Layer 5 of a small transformer language model trained on English Wikipedia (21 layers, counted from 0, width 128). Numbers have three digits each and are written without spaces.
In attention head 2, each number of a token's query is one row of weights dot the token's vector x. The head spreads its attention over the tokens so far by the softmax of query dot key.

Query weights of the head. A number n stands for (n - 500) times 0.00071.
q0: 518271383598450710493521400518769555406550456701375404496533722496687433626406395374500407449426468301610493660736770500489612474463381518493572483433478263396530460536560511500504422511314710496507493571295762617561473409618669533252424335442531542551496580344827398496551449568569437286384410440467460615376644440542445683329342486342432588574570518750500336624339686417628529324317
q1: 515407661422468445310479265507490647745500569534507500391540592548411643376631674677255514507682606670299377492716448558368515455433453461596554571313496765447299533312281408369377657668554481545640533454461430504469562393666533353402599416305604387427708482455561622504378697648486461454372370538766362471665696457219779441466642641422726512619616507550443599493566551393480548522294
q2: 532565359534419439646546513384394327656374320596387383665561481555429821611417304515448368313394316349422352520535564472527535665397370441393334497608603445711512371689563356443329565556617517562381554456431521587557587478631522654418540320766292546446416487485509545467538393428494617488458534615450565548406440497602545339546457475649428459704509391509621359410638613473393583549588
q3: 489410583638540478716380584428661700621380427784609504507360543388496504555422503339548297493174394570784416451585441456438419630582588396608494301526485331669538481547580563430593457676604584575446569787428654344252444448457537511398250456530465688320567489635551478443750422613504677471581578363432279471251531561747400511390311533387482418350581608532647555392370528546782448365467
q4: 378439614623472667408375451771556727338510606523507507546214706686618369574534599411374580489586518571673650489330357402455642515511310517410549401522304706486549479636695706507582545431645540652434588576465611771563437550418556511458511781482527633542518326606677414598664356573258384510557510518751536486715589452479493389482575503620635294342595410300538610607543542367507536374591
q5: 408465254357396451519485725283602413564275306647541314655606493308492590394566220684762403512341284489407331422454646515544432602627440459669507526508431376627436247616634389489380515633500658395328515630641612527564550466620338370270452575664511463553523557550347657309553415380637719364393536374434376723355508463544317327594419350472198512569423701652567515507370528667397401666646
q6: 299289639230410185668305674549482371374648568471492547660715530388446516309574686675607640562612389678496614366454531379423623349485534474613360704500314285577553218663485531496311563578753484563342432575605587535651518589613606515477444572508417485458196561604485581657471772538540493500224467504571625428534275515344465690563678523435568366558500496586500792369446742456450488714659
q7: 444436385440432544613549337283592568482681679548293733478375618571489432518422784404239543526446518566310685444471704391710463652244186603526624539414311560412350330482525367394450314300654568582532420575662444359435400430457485603536630507471434468474355563466684463579508143666343189496504570473446265493432442432429611589519507681473399539675429425346632452564533343527565596388536
q8: 465286545691314279549412414530504570603447437410571375591477319373222531246478454629615646631544656352314549480378650462452302535465534541631606511500508477697525431526205588701204292422564453321537428519589609546400248378340236599659655360664691684572570412543373324406668515481420522537187442476398434671452536504652538334410441553484313569504460418456359638597223280564422408357444
q9: 526678511364431374522638273591617552615665443430687848482556406541429626463539548461560671500345470482624529565711358767433541542582566554290310529386324701521538377489700481533543554637426373269369353543268588571427364615558640370386430408452626561563308481396711519755612308427444710525374532500384891456544453518611396586412554679598242351481400322493637489431496520562483548538343
q10: 597445368574587546776330606432336525404317684435648701427304444340414738377519536698550367668343577244355534721527593530423500341500431324582483437606407394493378745550500442343549612335423556531474557387440463430604500395597630712584419641353427463661570392421496729591500551625482333601716618432429692431481972631635345344468433553418504313738493285474387407444601488291554365781496
q11: 708412443417504482640448194433547480378404384364518297518576335635533563457427510357667631493598583435760322374587598564508576336555310553595513639389595607673648573518596583428386475430375317360542675539433442500463527572462493732579572432250469583453551601409589446563372613468318521727323593343317537468475625426538460624897273354404408172430538539268546428496591392364386580401536
q12: 449480489586500442485630466622654450284431453522508306315365402449539385608631482380442637402455731393437557675686371435373318292234481609586345564726559583333511727569542562562585587643658564737538408553466772539641511375541550450354577304535614388647602388551557442778500319771463522305473221396586551400826764613677504664436504515467485496406522492368519477666668529132363566535305
q13: 414434467441490500571575524570367297531598311382463277426697474596472651378713262536236436438331429687351359591640510722334572507376419427579562286469569469559449373362647623544532603653468574594577537540530568438328603610475463483554568625544748493588472462730554589612595801587400451355428624623400403503397632540553562679518362379413433359490549553553556356716613584447344582497443
q14: 385583490575573614588490563549480411596623583463493562486653462543719467348538440249818458407597309355659535522667661588462347478611518483432574634529740438510477457507476429447571531358489386446308405472420584357427597529496454685585608440429426476390619440580238568500580547546517613466265718669366680567403429396700646737642366475440594831608363531441528375531314245856576604547602
q15: 415313435662582892358630630522547579617554545397637608380471447585574432201775377535362403626472755628351392549566533594492537519736624543426484482261393377465599555218471338635369464504619614470342591461257410541592403309704417570529309467658645437467600390548363577282650563554493416631445567496483355442593485479571559622485719399516522616485412732496493555325474402443654728511392
q16: 481571559497537286444425484587605268594522483382553468647403573421468597400545547549195677605684531563596397519465440646457645467503638335529402457368471580298544414512562535393308705469434464468500622359214491529491455453676690364400553547285506394368641399571451475529412609537473291470522479591642487384571332512451497608545722531540574490634449632534460671420506510467506598647338
q17: 511534630545532456321455448527503368530527549466541683442475430550503398574516618591393554559650635694632538463530355344442569457489615570341622500579542604434449678443595420577462478513558428348611396543530387550500599592390388425533434722625518487618579577435405436500479595337508542556475664497642517365557451425551616701474572377523459401377367519328344611559464417448485550559631
q18: 463401520484614493437564464408682478517563548556546589510520565436591592454474369603493395827315397402466447473503581497775530659429500458598595481469719313551438604332313607510510380503263455289297444380415633396422274463507738594579322368480632355553456443525575366360478409385662433494383484486270578536259531516655610291476365503443379581439410598536497654354503425580649403453576
q19: 470769493453460617522197374404451341324370521309370343564199518416675222309522504449561519504456433571382478735553424519468504453743530650549572297412458665565675447597363455290567515295642648508552888771596561405489397564492470432328331724545415685748618474613271413573476462522536511500496504403452397395518331621307481618388344548316566428492565562577617613529284415535633462576533
q20: 454667346707503591392567503417556401524440359537515404443391435317341575467579413567526408494541310431445425404282375437577654556329335585573518523438628420651525411434411360364725644538418538500577602798592589396602409555392479379386519425588385538482525512540420451460520488390589645638503488456294506476423541456371391350466497500715645458531581432403553470379509529667350570417539
q21: 461562463488653541532460528547544649494371546527428503535548571622584474484503553537407459632454497458578601383360532361598669444580408485552547534236243630524479384563491590665757357640457589659300481578540542651640617612611639436636630453577798534538565580393584413314517355440430577306497476592729649548656660323500273452487503415355553372590338475457453577593423401500372394481497
q22: 522453343339455696688452500605550469393257528359834435617500683561475258429404493552473265414240514466341567256603600458572325493205465299392571675431486493210646522472479643528623472524340360536566496500423466550413537443672362432376396422357591603464478504557542633610350551398395510569308483658631370454490642687503471446650483440572490579500360406386392289358407252519430353561437
q23: 622384696521608493496377525468351407450665587523609456652464382586395441482521533417592619525403706625420366427336457398304422581691560597630565620336576536578348460451629543386354469458437552547252292746622744313463470418485677425408690479482594390472533382553563482357561428549581795165589500618434377599315358295445418417636510461595633315507497437341521425528547515455666149464620
q24: 504461641540723568511591728410609434519571744525335333458371555450650512424233408346639268465518700514427466333447783676223519826661300448473391493539466341507461615365384557405727326437512701446276432548704532550525615572608718629428548613694439496447631694525597351660406823406558628570306493637545380398537496633478405485496360845548448500473547496326567443481362528389596576485395
q25: 489352410384479465712476524510493504359560598397497449025479369615722438528609626675527629317669458601298381783518357570624557639364384634586555657496228442534536525602497496465571524507489577449497584479368554725321587692463391365363515479553534275712626574424563443344492493483338510449472548430484428355299493531373621543511541556613632522273452500497497269697371432755540436460560
q26: 402544377741570368436654306634417484743560476564511412425382576370493511365631327576508697504250311493435489434453630359579475685551504365359332721398518522616739457468532461728331500503421493420342663643402300417460557525526635443351534415572415507414427407721349435650384337556408668410647548408444347610318680688479500511515275398481707636388387661385531608674630504478510421587567
q27: 556584456443715463389593595478562528545254673430467489448545525583481569448421472504404174383453496436662276439567470603583675546568470507579468536280601341753462511379449474496488127681675758344631647203409588519295518369351585332585652452675278790489655500364456429611388526511482582576351400581497394541587555641536675526366284529421547693643557460319551384692500659582677373583493
q28: 775512442508566607394466453337559727693223828351555686531626561500360537374447474466445547600658354545516469585547627539492587443472645347560407241387412516625504444484531326697301538515438320685403578404438583576581455492704523615433566379417380553299444429452686365852406604484496766435464341565431620476454426184454393568463531660663519650564299967577523595612679204723353425504683
q29: 416631448358279311275551467485416250793582358429459408519504397706256465425569549588667452622698339450450384732560504437424579481618421734420500445488466408280482477541526470361480533750157590538611310350471579511585532402623369443493516519591382776519489689426607443616472657615396514339806478453493492571629690485365723698620485504556360345523351419522493334584310205386528629511303
q30: 575612512545588598559485450562460410516325539452647432711637427448321508574474727511267848572404379526524465617378504465438296699294309607301384424500468540654299274737473555418319565745669545777581850565266291472452645484483403378480418613555533356559544724691623279379238329546414583374429496520359289344569492508492618607334584442517508392548387396420603587527500824295416543679407
q31: 668594504507399500507450500707284713552504451649595451485419536590515443732407572586388595522291614584586390610297485387645567592362474274519532707330638353341452425460518570312508507475419335398446339460565504526476706455753430270419562683307462618312635544330558366405715762493570390411474418229592575570598461468547626683424157551700525523511368280284417437669455504411359615492631

Each question shows a short text with each token's key, already scaled and adjusted for position as the last token sees it. A number n stands for (n - 500) times 0.0026.

Then comes the last token's vector x. A number n stands for (n - 500) times 0.0087.

0 "1": 433470596468551682549489497542495504509445505494516543489332774113543506480482510527485445445486
1 "8": 485424616452547664540482521534542475523442514545501560522359806133570507535499499497500468462485
2 "–": 436446533507492604481525469518412489530532438481452509515459829169514542490568552519518556504559
3 "1": 539402592506522653573466414492436509530419506477440469551400755144559524483531511546524454460550
4 "9": 556416599472520626543470456499556448508456523549469442608354804089547515535544483503579473507547
5 "1": 538468567513459666535469439506509453535447517492566401535336729143552499473540515541548474450576
6 "9": 521478546486497616523464455510558430515467501543551391648353807096557517532532500488588456523565
x: 545462548423309374500594651436643650650297338567441350540567376377455612584425527520666405502435365733500464476449482517555545663531451460352238294575486351819598361546515497335599638520581589302576438641359521544537451492475406360420510574414524518711548527483564633411483508404707518498621493465475315592512535470503277358579479522477399594481551422454407528823582466550394557468516
Which two tokens does the last token look at most, in order? 2 "–", 3 "1"

0 " polit": 587597604532646649441554547568510542536488524573523649415389709098579523449529533421522545470482
1 "ical": 537599582616582651555393500588596456534465556650540621390355735075599454516548495539508470469474
2 " man": 425405576598585695460554451441657584560490582489535663383266689106627532465565539431520533449500
3 "if": 293309741695594506406476482379533535564387499545449666396439722033549578667533500469319467506476
4 "est": 492368591636471579550496489499498556540449572603367603566427593173554541539561589560493489486519
5 "o": 574416591566571653502539503575592500574440560420394525507386669171569583491504528412443631416472
6 " C": 596469572607522556411579493509576473565488558491563325532429665167614481524605519480500491487517
x: 552381487339463404555527414309574532488466337528475400622432592493577605685502536537473501717562351638529284469550469576502481671472355465542398065548580552487745540409479456313504610318506608243655387767522487293457340488523406529433563504474623427547497581439542555534525508389730367502474513442423322527446596527564415471579478520731470603409647433440530274380550602507386553498498
To which token does the last token give the most attention? 3 "if"

0 " to": 481551552612548653441494509485467455460542555586513522392413642148601499559456507490407439546484
1 " be": 491521659695574630398421389443573486491389604555618635359402710149638460526392561493465541475483
2 " ab": 397408603656569630425494451454518532478403532554519566452364658193542547479487513564447455500469
3 "le": 375319684686612682492498473478518520576544590469494633291387747175668555447532680617436608503423
4 " to": 501447597659547657443499513438438477469558549547462515436493656168602532535458526491411418572488
5 " ac": 532373741624598653496517537538565507523485535455394448503421736116571551541580451513426494530509
6 "cept": 632355679616526703603394444472504435544517506489531396462433672320551596449521545498433491487467
x: 693362329537481505381507474392367451532639549351421468673506309583434608677459426360495494492294262452330480565484558660448404645713567328485526469303554545510808391680530424302473521357611460393518551574379542488362459668480567523402368595542301575651791659543455522531640553423493581540547360502461431495529556346468479567507606540438330618491745541487329567435377403506501728445492
Which token does the last token look at most, and with what share of its attention? 4 " to", with about 20%

0 " his": 551573590610557677462514451563490377521473509520469538394379743105565488558505479485472481541449
1 " b": 496463587674590607457483459512526488534540578479573705382394703120593502504615520503473501483484
2 "ar": 418371617650697644533402543509580490546455481508639638389441754116606550489614528321535496294485
3 " ex": 366321682599596656439487449476522422477485529515462554432400702122612449561581460587471500501500
4 "am": 427396674633663603536440509585530515631408552442361550431317640066602501409521544493473473518494
5 "in": 604311725589560585475476363441623537587420500482416505441449754125570609573502585566411454457545
6 "ation": 482417514528514665586454452509536466560493514391424524476432615247518554419623432524349533489487
x: 435490303450324437417539652425545569627440388625557537824577521418530527475489415687447436607451386378450398546426546568363463657437373387418382499441532390508613524586516500486639470631673551390529593599340533575361369554496312521435398639597280680572564550467341591706610438306308452572519652474331393435402564446521404511409740501472310573494556359434543363382591332563562612367478
To which token does the last token give the most attention? 3 " ex"

0 "4": 488486620495564659559477518523467500542442452478462486505414769081562551519476531510496490484448
1 ".": 518468590637505651454509462532501527516470430437502458494457664167592484588518519477457498495477
2 " On": 417440573574498654514535474498475506590442543580584574471333676176627565544495435432528405489527
3 " ": 493323601576546659537494431467460494492450492458427538546348710134633499469526557492467502588520
4 "7": 484424640539524659518500515541500477582494521567404411540393711127613483506551522487483522528464
5 " February": 535414518499459568464601463522496555508468553649437470561384673258675499495536508559549518575506
6 " ": 497395549584488677532487437451496481491455491474554387586353722135618496463538581504504527594536
x: 455453509441442488696552534242747520564440459633299420537601542281478537737542427541505421666381356617472356527542501694544489696483516479386434389456582397599656509414527422327365632570581662382572502600445649473584299482566394515467435405419657424720440624377592528565399648505738337378386363390529438539323670382559418379375492580540330630575734347613486418521569472630618585567476
To which token does the last token give the most attention? 1 "."

0 ",": 457494585572528604424525471521546483549544431512505436499387656104557426592521482524425483486450
1 " in": 466542597566543625438565495506497505538472490538560575442382669055589471556536460504407410516467
2 " ": 449380615565554645539520462451483481503462466454456595528335720090621481487528549515438482587487
3 "1": 524405596537525642531493442512470496540457501513402432503341686151555478463518504562477424480511
4 "9": 571424629517552624506483472494575424515461534582439435561318751111544493526537468516549443506517
5 "0": 562460590579510647502464457511536414523526527544548401499347680152564505477545427503516485483510
6 "1": 466529564528483644512486447522535432539452493504568417531306711157549468489510498575543440461583
x: 528518410491411380463610720460639525646406376464469440611550342411528555542435500625627506569351387623480423556385596504640461615470411396519129363631558369695640407353581474394508548489481705381612412745402561581521235518403345335430617597452633524649569629435639598487432503414521429466611580547353372482430530450445328480441442583421512601452491440568354345736490308633424635455569
Which two tokens does the last token look at most, in order? 2 " ", 4 "9"

0 " g": 515517559564616659454539552526531447520516552409515624387469686112565450460509483489499479512492
1 "ay": 498528564562621606447474493523456461543395446567583581470365615202685525494459450491436518472565
2 " profess": 408390633526533658476511515540486409578648605579655602400397695158594612554508571506519436486530
3 "ional": 425385579585596620483511410505638395478500508556470584486356734118571581465568505491519526467504
4 " ass": 504353644507603567413530443508517488515541530478398448443441694166686436583542404533455506491488
5 "ociation": 558376565630515630554524444528601456505567595530468516540359691125562565475436546475566564476565
6 ".": 529524604636522685479525472551499478517441437481510492525538642129593475561489501506472499475485
x: 430516343566448516624600505301755505428440309562557419815435537445520746461448445523615414491458347579495423409487564706553455596469321442462469428476539477733638333361384393391703582577565494478676488546580711468502349457586467384481458314547604381561753486537470563481360392500659430426358444371471558618372658397455346439400684479414312682408601418608491420384520471676371528460387
Which two tokens does the last token look at most, in order? 6 ".", 4 " ass"

0 "2": 450491641465552665566451522511499496518473471496491505535413742076533526457467525526489472485468
1 "6": 541493600466514680569457568563486515511448467496465481549424753105573555526492501506466525499459
2 ",": 501554564605512625441510453513554483572525421499478452535423674122555440602534506536463482505469
3 " ": 507365579576523658543527462443477500510477448444450520561344734107615507493547564515471497595492
4 "1": 572455572554510662529498433499457506571470482490462395524341703160564497472546533561493435499517
5 "8": 574478568517514669520498504519565459543490521557502385568323748165550489519556511530507481493509
6 "6": 500547545503487674512505517528517437511485504512516409560335706180564500498564487526491498475501
x: 482366453410284425552636611446551546650436373406362536589625417404550587553411508486617483622455433747496393515373571614568466543440307415475237323629610383785612393388499425386551623508608544489641324749368644614615341493451458375525552549484628542721572590511551585542430481364560491559586543512464308600390640479498349425461466566457505575442446514390436399654523285596393615453553
Which token does the last token look at most, and with what share of its attention? 3 " ", with about 20%

0 ",": 457494585572528604424525471521546483549544431512505436499387656104557426592521482524425483486450
1 " he": 508459603684567626466570458607499500483518547482582579344362708200640520667517489466540465477536
2 " served": 422446561665547667573478464395422424549533540587558565391524783146604554506488553527494525515535
3 " in": 416433609604544626493564465551484479549451496557413599467412695053551530523528503486435423549500
4 " an": 468398633614606735432383347519509408589490502548447490421541729198555479500481463438462431482429
5 " Ad": 573385644590664614385558508564591450522429478481451409529393621173594478489495498542530445514480
6 "m": 647297726659647617476444458599432455543371611529516298509367723077628488444515560540558440439442
x: 553343462495614513538482495184528440438518481606372480586530528417702424611600501747661472703619484546422202496382560761787545604335370325470353493492574510606672420361437506361480505522576473434538280624566605393413420436391340535548527495403500692600475463343498473542508473478575583546640677479504399580498531242542456520587545492535256612439864570469515525483436325414454604503493
To which token does the last token give the most attention? 6 "m"

0 "9": 503485627473580607540479487523518425527398481537533540511416777091543529529473476463541455477526
1 "2": 451442612481551635563479496486493440543448497508479534512401722116558501475496530525512431471500
2 "3": 502471594492522640553470475517507465579453458483490482550405761109586534517492528529542420494524
3 " and": 507495583678525643474484437551500545459530445482446575468461683144612388581459540536505395476527
4 " ": 543345585583540658524524469462468466481463471450462467576335734119624509482518554519474491569498
5 "1": 578480590561518653518490426505461467543454494507545380533345708167567487459528525566509439470517
6 "9": 533495595546534638499483481497569419508457527582574404602323776118554505521530480523566440497517
x: 550376534454361445527577538425662656564307342498400346530576404419459559528442586535621339538437384757527498499490516525591543643552447453365272274568551376846543382548489520346665663436584476315614424673351569533443412491413448434466552470445582444803554523449533561502428577418729444460592468470436344550595572415453292386525463534399446615453523328465464508774616452529389474453470
Which two tokens does the last token look at most, in order? 3 " and", 4 " "

0 " law": 588534579580621584491522603526565468545509561499460637398371739163612501478529519547564428559501
1 " for": 506553527641572612472518481468542405518500531535563588372435652120543462513531550492518459550517
2 " ": 442391590558572656537544491463494457490447498490475595475338716111617478449520529501478500595482
3 "3": 440437639559534642531550471490463462585499504531434457497395740121579514456532521522522449513468
4 "5": 499474593515527637503512488572476449548486460514463423504372715136589515501515450541528485577500
5 " years": 537452617548463688505501448567496483611523590547468462504352729182528545527486539599594586576448
6 ",": 499506546639537619434493445547582445568509432525534526553472651162537420583520508527506465505457
x: 392545398394516459522417560259564448405286462517506435633387600329493655557372563662702443493487247606312261450443523610564490588515367484561414394437519380581664496449480354147551654675614510481681425568503764365378292480489445328385468439345501517603630570516583456556335431389704455553353546358420451502432552552448488456320660553457410507580416447542476545368520553624347546497464
Which token does the last token look at most, and with what share of its attention? 4 "5", with about 30%

0 "ac": 606522550511599660543418527532586613508470475421458601423556728206518487498581505406399573479472
1 "her": 550567579624534627453455470477549469533477491469546586430497690197535618513434561515524564454546
2 " D": 398321596487555595428573493546511478586512542448530564472416661271586480495498499474417503449486
3 "am": 358347681625592530505467506536566501528409548521497557427295622153620525396529577495555543452529
4 "as": 410415533515544613536487473630517482493455404462476518534491562295463612483616470435404549537470
5 "ch": 535444594514493531350501495515445506516390528511482483510473563288519603577524546584398642477525
6 "in": 601287700590537579465473385479660566567445549513499374516454725173577570572494602553453438443534
x: 566383474551424335561541509370561481470537424540503450616538309396420431698469450616625404484424545513569387447434526606402420564490580428379430406631555465649611484579617435510449541576552636394553539528635462483479521429402208537351591407372413676626492754504568392522503246488646418663624589504252420598448441524447525483583627687486247707297796417487494652585483368677456620417348
Which token does the last token look at most, and with what share of its attention? 0 "ac", with about 20%

0 "erv": 563546545564634618571508582523594469518377601472495663432391647167569448368496519447581426404492
1 "ice": 575497566585566680535485454521646470552442577486566644411353678141620523466512551536499463390423
2 " and": 445526584694551636465504434539503523461541452493475572433439654137616402584461515514461403477523
3 " by": 434454624665463625484494435513543501580532550462412534383430676168604447554497489534395512529504
4 " ": 542338619601541662526514455454478468475468485457460471566345722108620521480501546516449492564485
5 "1": 572470620586514664516484433510466482523462507516541385528344699161556515457503510567475429467506
6 "8": 536501594558520678517479510531558441508483544566545377576319746150542506511521498535488469463493
x: 600347507497453461588635544464577643527367356432393426511643406382530506513393569521578386590426436743523514530445541541540493621471361445389329271630548337825632420467477481395605675456597419322651372769396633530481330542409447362501571500495635463742619560403521586615387459367714445456562464469463355526632574399502372400503459568398462650426445437429468469731586368591362508491543
To which token does the last token give the most attention? 4 " "

0 " on": 541564609542509670474495512454488487543506565628516514463371653081623497481495470517402481469486
1 " ": 444451630539577685553489466457495462484491491476530633491346700098616494435514546508456504562518
2 "1": 430403617524552667527464435521474471530471509535442496463336673152546491422516491546490446455522
3 " December": 409375564509526625501594526561509514535486566623542592550349673235673540428627524533571476555491
4 " ": 558339583562543681543507464461519448494457474474478496554342718136610488436535569507514495579539
5 "1": 563457580546517668503489440506512463544458501534552404525328682186565479430542538554548445476563
6 "9": 533479576527538640491482475489603407517460535594567407595321746146543492496558484499587455503541
x: 585401536433357447507560572377665660576305354498410351526598393401452530530428634485622371546449353762535475526522528538558550659557437483376241279536531389819573390537476552375642640492618488317578431647386565558404402493388434416447566476441573429787510538439553620510483553413722465459598447484448345526570613451455294357564450543407481555512539331481477515836602425557397499458475
Which token does the last token look at most, and with what share of its attention? 4 " ", with about 30%

0 "al": 557643536561519602495549499580602594491495522532497528419434648090526558511500546510422589430410
1 "ty": 560536583631513639563456490578463465492471495493501573441375683144588599601530471539553568472421
2 " I": 411337571654538538398541561542540507556426540468511542443343617192608558476497488493500455515537
3 "nt": 402276624596567581529468433535508483650436490494431560536374604251536527489544509541550467558466
4 "ell": 534347649575562620520469421592551529474400579518405503383323686250606472504428437505406519507528
5 "ig": 623382593587561515492402458553520411554480575537476391489521547208432496519456494494474488461563
6 "ence": 468379571587559638542495492626587421487419509433450426531423602250563515387485517589507453447508
x: 579495304434419323411531561603690569683545460550500511631531421539459670629405497711307510509419345652368387541502512688338482521585399449444490466631601414608695369599509445538521549557655466473631394743403641484551474508487409566269365621500326675603619594466381382553596456464424383540569624484303505459495480486598297409603800453480401490387617407523491515622429355500540608375504
To which token does the last token give the most attention? 1 "ty"

0 " his": 551573590610557677462514451563490377521473509520469538394379743105565488558505479485472481541449
1 " was": 517514629631503639490415442489555448490495518668506553434502738141569416515461541443438531506426
2 " p": 408379620558542623505545444465458514551511582425527608384418774165570529520557551519479496572524
3 "ract": 372362625667618700562460499465413488523563510505469512386382618186519610450450448580540556503413
4 "ically": 553493562674477614542423470539575418430511495631473438407488684169597506577479466594522590497495
5 " a": 498459622624503675482450371553513352527519504517491487513543657241464517552529477450475455503486
6 " l": 582380692633581654506525379500498457483430577456535423458528715142554533443471555464544538512484
x: 642460559583516538671525415312838543568461411593404499657496366369460689479513456493640528642493444582437377517537478683568498717467393485499375185502491565442818459315580271417417451428600431476731406656465551339504418470507310540516396615475667433779477580600577538563533497627650397454588435373480391565501528494647416477398514547598234646622706505456467444330501519420548539593506
Which token does the last token look at most, and with what share of its attention? 1 " was", with about 30%

0 " for": 520584539594533629429503476464532437508536551540526525370410656124542456473530520570484488516525
1 "c": 505405604623603623471514469543647398513475554574663620270301674140550552407563487540373543497471
2 "ing": 499500529605506666548455438407512359485489521557537570349435705137526471508550404615345428373514
3 " the": 513520591665541736529469391604545502507523480428518506409397709178563505525499513468507438508460
4 " German": 511428612602552648443441480533571571544483644487455550466396658190596547551492472490494484478519
5 " people": 548406630603499615457514519439623593574466619438424481472368785179588470606503543519521505476497
6 " into": 583452640612521689431531480502503474508502518575546521458437691154626481556495493471369517483500
x: 624580479477444403719520480342630482500457402602470287787519456310508537508524489464501463628306458592470542460317554539475327488524429376542431327518535582483741488554438493288506615512516485511652539694442521324600423629477561375351415464523426560598615411443408631669348456370635479451570634418229346613304540463373448611303704531449279572616805428541494562383465523598302441476526
To which token does the last token give the most attention? 3 " the"

0 " I": 535434561622575609418547601553547502555477532524545621417348620146594517436478463471492472474489
1 "ul": 526497558593620605413515488598504510478411550562633597312401626240569592455426512434516553435514
2 "ia": 534415557592543573457519522603567557519495558430541572499375634231542549560462454529439539481468
3 " that": 541516577666551682498489439502493543459441484512422500364436662160552489510443480614499417466553
4 " v": 522411606660582597514475504451524509615519524525375460465405646095622479473418500480521455585416
5 "ot": 518344675689545605505526455453543425562520584588351425458441663252629579523509483422482451516465
6 "ed": 555441602683558650563454323370481302561545452564561430475490681190499552552554512574431500518528
x: 501682311468454483627607628397363507529370399718474551526533379439644658579442329439483417628411345486558438451383518625502630461484388539581269399611510426651664401612523408491596405423473619392607410456343434236358202375550415543423557446526244598564522472389427548584492357289520416448697541301418457469412611384562500503447626786485347555608601555477354464527585441575583623470428
To which token does the last token give the most attention? 3 " that"

0 "8": 517459600470566636555500535542516460544436480512481554514419794105545528539479505463481474454482
1 "4": 525462603488545644542501499501476468546442473485482485516408749099561554519489521505505436480477
2 "4": 534488602493543653556485505521479504561440448473513475545415758098577548524488527515521453496481
3 "–": 499454508521510605494521487526437489528524422458431494515461810168521544519555570521511547524567
4 "1": 576442560516527662583484422487441501537419516471507440546393724162548525500546523548509469454538
5 "9": 557450570492517632547481461495554452510454534543527430608348785106544518547551497507569478507551
6 "1": 457517554533451666529483447499513447535444525490564415526329713157550494486545522550545483443576
x: 496527476468365371403569663439673586664401317460412389608597309397585510553407434572589475578332397652455398586369584541572448607391475401468157348632578370658609379289556452367527607539505658372557392715417514564473194488464374395448656574453610468639595607447613650515397551471537414496628575478342324507405520416452362421420452540467466567474503418561375394667552328673463703466582
To which token does the last token give the most attention? 3 "–"

0 " st": 498486599628562675503504468401551507474528605503500640336391712159644440436482486528517508504519
1 "ood": 520532547626532641605439472485499504552509564557609589495358738225534544520487484591550446410570
2 " as": 467495636624466691482425443531509430529480474518504563486451658152566491535498518484390470541500
3 " a": 498493630633509712497437394521506367535508534517529521457507659243468511532525472461452458487443
4 " Lab": 424401675679576613442501562549561504559550613529363553476363693136625543523492501579543461388448
5 "our": 595329684673574551494557552430643512478468481562337494515418739208597595570495513453498498529550
6 " par": 549392626667634738492481469428596556476454556481509403551382716207624554435568542438551486318443
x: 470423412527498581665510431385770413548569428427400427649426306699617538709365365695591658654608352626432538556496423767343369546448502409572332307463367483588502474452311468334476515505673482390714371681523546254499288315573432390516621504572386424681451530477515489493461652405711510583450559526514406538352573383563395429535634656518217514485541404453597522432530460475417520482485
To which token does the last token give the most attention? 2 " as"

0 "1": 433470596468551682549489497542495504509445505494516543489332774113543506480482510527485445445486
1 "9": 448438653452567625525473475514539437512419513576516564516350807108568514540485475491567425491509
2 "0": 465425601539519659537444449536509432519494505550439525475370733105575523476509439477530508482485
3 "6": 519473587451504655550467508576478467507439465504511467573415741123584515502500493519519512491500
4 " post": 538361630640518668558505379518524489516516481507377480480298708110560553466469491522502482506550
5 "ing": 491430565577478678560424482420539381496450495542440498421435759232601452492517421584424416355576
6 " as": 534401620627436700494404406553512423550442465530534459592491667199553493527489561472459453533556
x: 553495571360509476512565478316654495560504453607457374629484495613359547598336459501490456600337395690488423571394542407540445566589399421498376494482638348490692452427524344275489567464721562443629510661549624397669456539582484404347345339662342641583662576464544579422473548391874465416385534236452411584377448346383439557336660444418433565509754482546419574246469590648574637422494
Which token does the last token look at most, and with what share of its attention? 6 " as", with about 40%

0 " book": 513558549571528681547498534548499553496508596522523560410332744205592523421494512555590551455583
1 " \"": 453468597643563651499474523517454487489485533512561570382400758233569500411540504520471534541600
2 "The": 507497591661547696523453460611512535581497459458505507412388760151623521485493480430513404527535
3 " New": 430374604626562575439553462447546564536483500481401521439309665085595499475494514464530477479454
4 " Sp": 516337598615559579406495540531552478635459636493388412512329674173653480521543516515604478465561
5 "ain": 558356559647587577488546484524546522504349469556432443521387631224543550386491474484544402464581
6 "\"": 553464522569543677493524498472501385491512487492515466608455707186640555479591493519474525443557
x: 711435489512467417474586585257410610644390414694540379599543375565472646609580607665628505678515540632561410609409393565530345655597233347458505308555669423675575363564498385420555532667518555536592506651370669503327466443588456302437518564574479506629682576639465563472440508524546365558486329473596393487303631285436398493407651499382312670480497351540474410425533484600473550536396
To which token does the last token give the most attention? 1 " \""

0 " or": 515575524676541657408431563572490586436542496542508477356407689131585449523435519504500508519450
1 " sc": 529461625598555615396499532549602461510546584498588637374419667148592528465514440496475546506457
2 "ient": 496429549612502607521409516544439442545505540458595537388467705199529570461489405476439491340489
3 "ific": 458375623680546532514410577495705490458556503510538598308397704145643470480494496469456450461530
4 " res": 420390694486533617475514538471646463477484525536460456493427753185632480568561483587512449493516
5 "earch": 483439575574534652614487497543539441476484566438472489439427713228564529458548414522435461430491
6 " in": 587425610611504652480573503487513504508460494529548498524472691108570519594524453509417383506472
x: 477520412487432447674483337212601397544452159596463337891435459370444549500392416537542444544501449702579379370290542574529342574476590351437340366549564536556577421589490360344454639530528468556621435748552547356656356523426515352418441445536480647487532603551453429584321499402755547470497499536348351618407411462315462617332680540461354626562595416521497450365496543412392565422439
Which token does the last token look at most, and with what share of its attention? 6 " in", with about 30%

0 "ra": 613612573643579624501548565531461627488492593518439602426405646132498642520592563528444506392421
1 "id": 560533594633547548437429405540598578498447565544660538470439638193499619590496509469256514458580
2 "—": 382485539573534668445501449522500542561502494538544537450387648248630474479517524472464523501595
3 "th": 418441554579571647616507468589446533556363516567409461414468648243528493468577398474500477516451
4 "at": 400363634555567691557531473610514521629445478546360553451431648233543594555595506497527494512530
5 " led": 591339657647593724539457367426456427624651535587428444389491741143573571472515611402413584559483
6 " me": 598360643583569676486466588457502535535518622457494377496445659174616515431600596512465486502461
x: 554352546375385435652674384299699415541418595483380427776515529554513526533536439516367458673574469645390432390367503608323614748493407434384577445512446537341625596505447499397361573522682482649638558689498687302430187370557445524444577620496456347631661562554613667524496514342739521617466350464588503591323511400623284383499667529473375587504606411465511581534525468594495513526456
Which two tokens does the last token look at most, in order? 0 "ra", 3 "th"